Layer 5 of a small transformer language model trained on English Wikipedia (21 layers, counted from 0, width 128).
A neuron's activation on a vector x is GELU(weights . x), where the dot is the dot product.
The model reads these tokens: "site" ". " "This " "feature " "s" "ear" "ches "

The vector x that enters this layer's MLP at each token. A number n stands for n times 0.056.
0 "site": -22 22 5 -11 35 -3 4 3 13 16 -13 17 5 -1 10 -22 25 1 2 10 14 2 -6 7 0 8 23 -22 -3 0 -10 16 -6 -3 18 -1 2 -23 -7 -31 -2 0 -20 -4 -3 18 11 23 0 8 6 -22 8 18 -46 1 -13 1 14 5 1 34 -19 20 1 16 18 -14 8 -18 34 12 3 8 5 -2 -10 -17 17 3 10 21 0 22 11 33 -18 13 -10 -15 8 6 -13 -13 5 10 -17 19 -24 17 1 -4 -5 -13 -34 4 14 -1 -5 18 -7 5 23 10 17 -94 47 6 -17 4 -6 -33 0 -17 -16 56 -39 7
1 ". ": -35 -6 10 -18 20 -9 -5 -7 -7 1 10 5 -4 -2 25 -2 34 -4 13 4 30 6 -1 4 -24 9 -8 -4 -20 -8 15 15 14 -12 21 19 9 -8 -6 -27 40 10 -42 3 2 27 -5 34 -13 13 9 11 11 18 -61 14 -10 14 5 -1 -13 40 -3 28 1 18 -6 -14 -15 3 26 5 -11 2 -6 -2 -8 -24 3 0 53 27 8 15 11 9 -9 9 -22 -11 14 5 4 5 15 18 2 21 -20 21 9 -7 -13 -8 -19 -1 -5 2 10 6 4 -5 -2 -7 9 -54 15 0 6 -6 -14 -30 -8 -5 -12 32 -45 3
2 "This ": -18 -1 10 -8 22 -5 17 -5 -6 -15 -3 7 4 -15 10 6 45 -22 5 -5 13 -16 4 -4 -11 4 -23 -17 -15 -13 12 31 0 -12 25 19 8 1 -24 -27 33 9 -49 0 -2 29 2 13 20 11 15 31 11 5 -40 20 -13 19 1 -26 -7 46 -8 21 8 20 -5 -11 -11 -2 19 36 1 0 6 -2 -8 -9 14 4 39 15 -10 16 7 8 -16 16 -14 -19 18 14 18 -23 -12 16 14 2 -13 17 14 -8 -13 -6 -31 8 -10 8 8 17 -14 -6 16 1 15 -38 11 -16 7 0 -26 -33 4 -1 -12 26 -26 8
3 "feature ": -21 -14 14 -27 12 -11 -4 -12 -7 -7 -8 -9 -5 12 -4 -14 59 -33 10 1 16 15 -12 10 -3 -7 -30 -12 -22 -19 12 18 6 -14 16 29 5 -45 -9 -19 33 -7 -30 0 0 21 -15 8 13 13 -14 29 19 15 -30 21 5 12 12 -19 -4 22 -13 15 2 23 14 -19 -6 27 16 14 4 -2 -12 -2 -7 3 13 11 47 23 -21 35 12 4 -14 16 -19 -11 18 10 7 -17 5 15 -3 16 -13 7 19 -10 -14 8 -28 -14 14 9 16 16 12 0 19 20 -5 -20 12 -3 -1 -12 -10 -29 15 -15 -13 30 -54 12
4 "s": -18 -41 18 -20 20 -16 1 -6 -5 4 17 -17 16 10 13 3 66 -2 19 -8 48 10 -17 11 -3 -7 -2 -26 -23 13 12 16 3 0 9 21 2 -19 -12 -28 28 -4 -17 -7 -12 17 -2 9 2 15 -8 9 13 2 -30 6 6 16 -11 -23 -9 13 -15 14 -1 8 6 -15 -23 -3 22 39 -17 9 -15 -2 -3 8 8 -13 49 12 10 19 -2 19 -6 1 2 -14 23 -11 1 -36 11 15 7 16 -14 18 21 -4 -23 13 -6 -6 9 -1 14 11 -14 -8 15 11 14 -49 18 -2 28 8 -20 -32 -5 -18 -13 23 -30 -7
5 "ear": -28 -58 20 -9 18 -6 -9 -8 -30 -4 9 -8 10 1 20 -17 31 -28 4 -15 19 35 16 2 2 14 -19 -20 -18 -18 5 27 6 -15 52 13 13 -31 -22 -21 40 -15 -22 5 -5 31 10 12 -11 -3 -7 4 17 25 -16 25 7 7 14 -9 -12 36 -15 20 -10 9 12 -8 7 10 58 19 -4 10 15 -2 -5 -22 10 6 53 14 2 23 17 7 -20 14 -15 -16 24 -8 0 -27 -1 15 -1 -4 -26 3 14 -7 -34 4 -2 5 16 14 12 10 -1 4 6 7 9 -37 3 -11 -4 -6 -13 -22 14 -17 -14 1 -13 -18
6 "ches ": -27 -26 1 -17 25 -18 -2 -11 -11 -4 -5 -6 10 14 20 -2 40 -12 7 -14 31 10 -6 9 -9 -9 -27 -26 -17 -3 10 20 7 -32 5 26 8 -14 -16 -8 56 -4 4 1 -5 24 -3 9 8 12 -12 39 15 9 -21 16 3 15 4 -25 6 33 -6 19 -10 18 0 -17 -1 14 42 25 -14 8 -6 -2 3 -3 8 3 48 41 15 24 19 5 -9 8 -15 -19 13 18 -5 -14 24 12 0 17 -4 6 5 -8 -15 -8 -30 -8 18 11 8 20 -17 -10 -5 18 -1 -34 19 -10 1 -6 -20 -28 -16 -7 -20 35 -41 -1

Each question shows the input weights of one neuron of the MLP. A number n stands for n times 0.014.

n70: 3 48 -6 7 5 -23 13 -8 -6 15 -11 19 -17 -26 15 -6 6 -3 -18 -13 3 -1 3 20 -7 -16 -3 -24 -14 5 2 5 -16 -9 -5 1 -2 -9 -10 1 4 10 -3 20 3 -6 -34 7 10 2 -24 -22 10 14 -4 -26 1 3 -7 -9 20 26 3 -3 -3 -17 -16 -19 -14 -7 3 -8 24 16 16 9 -4 6 20 -27 -9 -22 -17 0 6 14 -9 -6 -6 -11 18 9 3 27 -13 -17 13 14 17 -11 -17 -10 -20 14 -14 8 7 25 16 9 -1 -2 -1 -12 -23 19 8 5 -4 -12 7 -11 -20 8 -12 16 30 8
On which two tokens does it fire most, strongest first? 0 "site", 2 "This "

n169: -4 -2 4 -1 15 1 -13 -7 -9 -12 -7 28 -21 -13 16 17 -10 -2 -17 -13 0 -13 1 2 -14 -9 17 1 6 -5 4 1 4 -13 25 -7 3 14 -4 -8 -38 -6 9 14 12 11 -10 0 30 -8 -5 14 28 3 13 -12 3 6 -21 12 -15 -15 12 -5 -3 -15 20 5 12 -1 14 -1 -9 7 2 -6 -7 -11 -19 -8 11 -22 -2 16 11 -5 5 -18 -13 -2 -5 8 -2 18 10 12 19 5 17 -13 11 17 -14 -3 -6 7 1 20 8 3 4 -18 14 -4 -3 2 9 -11 9 -11 6 4 16 -17 -6 -18 -1 6
On which token does it fire most, and how strongly? 5 "ear", at about 0.23

n130: -2 16 19 -1 8 9 2 10 -1 6 -11 -6 -4 -2 -13 -1 -11 -3 2 -12 -7 10 -7 -11 4 10 -11 10 0 -1 19 19 -10 -12 4 14 7 -6 7 -1 15 -14 1 16 -1 -6 5 -8 23 9 9 3 -2 -25 8 -1 4 18 12 -3 11 -6 5 12 -10 14 3 4 2 -11 11 -10 9 -2 -14 2 -16 7 4 5 -13 3 10 -1 -12 1 10 -10 -6 -12 -5 8 11 8 -5 4 -1 -2 8 -4 3 -3 2 -2 5 3 -14 -20 23 -2 15 5 15 8 -2 5 8 -5 -8 -12 8 3 -1 -12 1 3 -6 5
On which token does it fire most, and how strongly? 3 "feature ", at about 1.4

n221: -6 44 -32 6 -8 -14 6 -12 -16 2 -9 13 -3 0 6 13 13 -8 3 -11 9 -8 27 17 23 -11 -13 2 -3 0 -7 6 -1 -15 8 1 2 2 7 5 3 2 -20 11 22 -9 -15 -3 11 6 -19 -3 7 9 10 -6 4 5 8 -2 0 18 18 31 0 -11 -13 -1 -18 5 4 -5 21 -3 -4 -12 -15 20 10 -26 0 -17 7 13 11 2 -11 16 6 23 2 -12 -8 6 -10 -5 -7 4 20 3 -17 -9 1 3 -17 -3 2 17 15 9 -9 6 -5 10 -18 6 -7 10 -29 -3 25 9 -11 4 -34 0 23 14
On which three tokens does it fire most, strongest first? 3 "feature ", 2 "This ", 6 "ches "

n425: -8 3 -9 -9 -4 -1 18 15 -2 11 -21 11 10 -3 8 4 2 -21 0 -10 3 -5 10 10 -5 -6 -4 -2 -2 24 -3 3 7 5 -8 13 -16 -15 -10 -4 0 -11 1 -6 -9 5 -4 0 -5 -1 11 -11 9 5 23 5 9 -26 -15 -10 -17 -11 8 -15 5 2 -1 -21 -2 9 13 -3 -13 -14 6 -4 0 -2 -4 -2 4 11 -4 -5 -15 12 1 -9 10 7 -12 0 16 -2 4 -10 3 19 -11 -2 8 -6 -3 -16 15 -4 14 -13 -1 -9 -10 3 1 21 17 9 -14 -9 -10 -16 2 -3 -2 8 25 2 -12 -13
On which three tokens does it fire most, strongest first? 4 "s", 6 "ches ", 3 "feature "

n152: -4 5 1 0 3 0 -17 13 -5 5 -4 7 -3 4 6 10 -20 3 -5 4 2 -9 -26 -11 6 -14 -6 0 -1 9 11 -20 8 1 10 10 -14 9 5 -2 -6 -17 16 -10 -24 0 0 7 14 1 14 11 -2 -15 -13 11 8 17 0 24 -11 -10 -19 -8 12 12 -1 -2 2 -11 -8 -2 1 7 -4 -7 -1 -3 0 -3 17 -6 -7 -3 6 -1 -7 -4 -2 -16 18 16 -9 -12 -11 14 5 5 3 -1 6 2 10 -1 12 20 -22 -14 12 23 -4 7 -4 3 0 16 1 -16 -5 4 -2 9 7 -4 1 -2 -6 -8
Which token does this neuron like most? 2 "This "

n342: 0 1 -2 -16 -12 -19 -5 14 -8 -15 -4 -4 -2 -25 2 -8 -7 13 -16 11 -8 4 1 19 -3 -9 9 -4 2 -2 -19 -12 -3 19 9 -1 -6 -1 2 -9 -1 -11 3 5 -1 -5 0 9 -5 -5 -10 -33 23 18 6 -4 5 -15 -5 -17 -20 0 -2 -6 -3 2 7 -4 2 10 6 6 -3 -5 4 1 4 -3 18 25 4 9 5 17 -3 -17 -8 -4 12 32 17 -16 15 9 10 -15 18 4 0 -6 -25 -11 -1 -8 4 16 12 20 6 -5 0 -8 6 6 8 19 -5 8 -13 -23 9 -15 15 -3 2 -12 1 16
Which token does this neuron like most? 5 "ear"

n375: 2 15 1 8 5 5 7 -10 1 2 -18 21 26 -9 -3 11 9 -6 -13 -6 4 14 -7 5 8 -6 -4 -7 -6 5 21 -3 -5 12 -6 5 -10 7 17 7 -6 -1 -6 -2 -19 11 -6 -9 11 -11 -1 -21 -21 -10 -3 11 16 -16 4 13 -29 2 -2 -17 16 2 11 -2 -2 4 11 -11 6 3 16 -3 -8 -2 6 -22 1 -29 -9 15 -8 2 14 -3 1 5 -3 -1 -2 15 9 5 3 17 -13 -7 19 5 -4 -14 -3 -8 6 -16 -10 -8 22 -16 -9 15 -5 11 -5 -9 11 1 -1 -9 14 -12 -15 -4 -13 -1
On which two tokens does it fire most, strongest first? 3 "feature ", 0 "site"

n69: 3 6 -4 9 7 8 6 -2 0 8 -11 12 -14 -1 13 -1 -11 7 2 18 -9 7 5 1 -9 2 -3 1 -13 10 -2 13 11 1 1 0 11 -5 5 -4 17 -5 14 6 -5 1 13 -2 -3 2 4 1 3 -16 -12 -3 1 11 8 -3 5 -1 -1 10 -3 9 -6 9 10 -25 -8 -7 -12 -2 -27 6 1 -2 5 -7 -14 2 8 13 11 2 -2 3 -11 -1 9 -1 -3 8 -6 7 1 -10 20 -1 2 -3 -16 1 14 -8 -4 -3 12 -3 14 -3 -11 14 -15 -4 -1 -13 -7 -11 0 1 -6 10 4 -9 -19 -6
On which two tokens does it fire most, strongest first? 1 ". ", 6 "ches "

n207: 0 -8 -2 8 11 7 -3 8 6 3 8 2 2 -13 8 13 -6 14 -1 7 -1 -12 -7 9 25 -4 19 14 -7 0 0 20 -8 5 8 -10 -22 -8 10 -5 -48 -5 0 -7 3 5 -20 7 2 5 11 5 6 8 1 1 3 -2 -10 -3 5 -7 -17 7 -10 12 -19 12 -1 -12 -13 1 -15 -33 11 6 -31 -20 5 -12 2 -8 3 -11 0 -1 -1 -20 -6 -9 12 -4 -23 6 11 -22 21 8 22 8 6 -15 -16 -3 1 -17 -5 -6 18 7 13 -7 -2 -4 9 -12 14 -27 13 -9 3 -8 -1 -3 -9 1 -1 7
On which three tokens does it fire most, strongest first? 0 "site", 4 "s", 1 ". "

n366: 30 9 -2 -5 -1 16 6 12 12 6 3 -16 -8 -12 -7 -7 5 8 -4 -7 -9 -23 9 -20 19 -9 5 9 6 23 -9 -4 -11 -6 2 15 5 -14 -13 -7 8 2 -18 11 22 -1 2 1 -13 10 -7 12 -8 2 3 -8 6 -6 3 -24 10 -9 -1 0 0 -5 7 7 -2 0 1 3 -21 -9 -18 12 -12 15 -12 -5 -7 -15 5 -1 -13 -7 -8 6 -3 -9 -3 -11 -5 14 -17 19 -4 17 4 1 1 10 -18 -24 -3 3 12 -11 -1 9 22 -7 19 6 0 -2 3 4 -10 4 -6 -14 -4 10 -8 -3 12 -4
On which two tokens does it fire most, strongest first? 2 "This ", 0 "site"

n420: 6 2 -12 0 -22 20 -7 0 -3 -8 -12 9 -10 4 9 3 -1 5 0 3 -13 16 -21 13 -5 -14 -21 -4 7 4 16 -14 5 3 1 3 1 -6 2 7 -14 5 16 2 -15 6 -14 -4 -6 -9 6 -6 7 5 -5 2 -5 18 4 -15 -3 3 8 18 -17 -27 -8 -22 2 3 13 18 2 4 31 -3 -14 1 -10 -12 -1 -2 8 15 -2 10 4 -2 6 -1 15 18 11 1 3 0 0 -16 -2 0 -17 -4 -13 5 -13 -6 13 2 0 -8 -12 4 -24 9 3 2 -4 12 -23 1 10 -2 3 3 -12 1 1 -2
On which three tokens does it fire most, strongest first? 6 "ches ", 5 "ear", 3 "feature "

n263: 4 2 -1 -6 -3 -4 -24 6 26 -22 5 -12 -15 -6 -18 1 -2 -8 -6 10 1 -19 0 7 -28 5 8 -34 2 11 -20 -23 3 24 11 2 12 -13 -5 -10 8 1 16 1 4 19 -7 -10 3 -15 -14 -9 9 2 -7 8 2 2 6 -8 -2 -1 12 -16 -24 -5 24 -21 16 12 -9 -6 11 -18 -20 4 -1 0 1 -2 -7 -13 -10 4 3 8 -5 -20 0 -5 10 16 7 -11 16 17 5 -1 26 -6 0 11 -9 12 -9 -3 -5 -23 21 -3 -2 -17 -6 20 -5 -10 9 12 -17 16 9 -3 -16 2 29 -15 -9 -15
Which token does this neuron like most? 3 "feature "

n58: 15 -1 -32 4 16 5 -4 -1 -4 -3 3 23 -13 7 3 -5 15 -10 -11 9 -8 1 18 -3 -3 4 0 5 -3 23 -33 5 15 20 6 0 8 -6 -3 -1 0 4 -12 1 2 19 10 6 6 -9 7 -8 7 -4 13 -7 -5 -12 -5 1 -9 3 5 0 17 -5 21 -2 -22 -11 5 -6 -3 -4 -29 -7 -11 -6 10 6 -4 8 28 7 0 4 -18 6 -10 -13 15 9 -12 8 36 -9 3 -3 -6 -23 -1 -2 -4 -3 8 -15 -10 -3 1 -3 -17 -9 0 15 -16 13 -1 -23 5 3 -9 -1 -16 2 5 -20 -1 -2
On which two tokens does it fire most, strongest first? 6 "ches ", 5 "ear"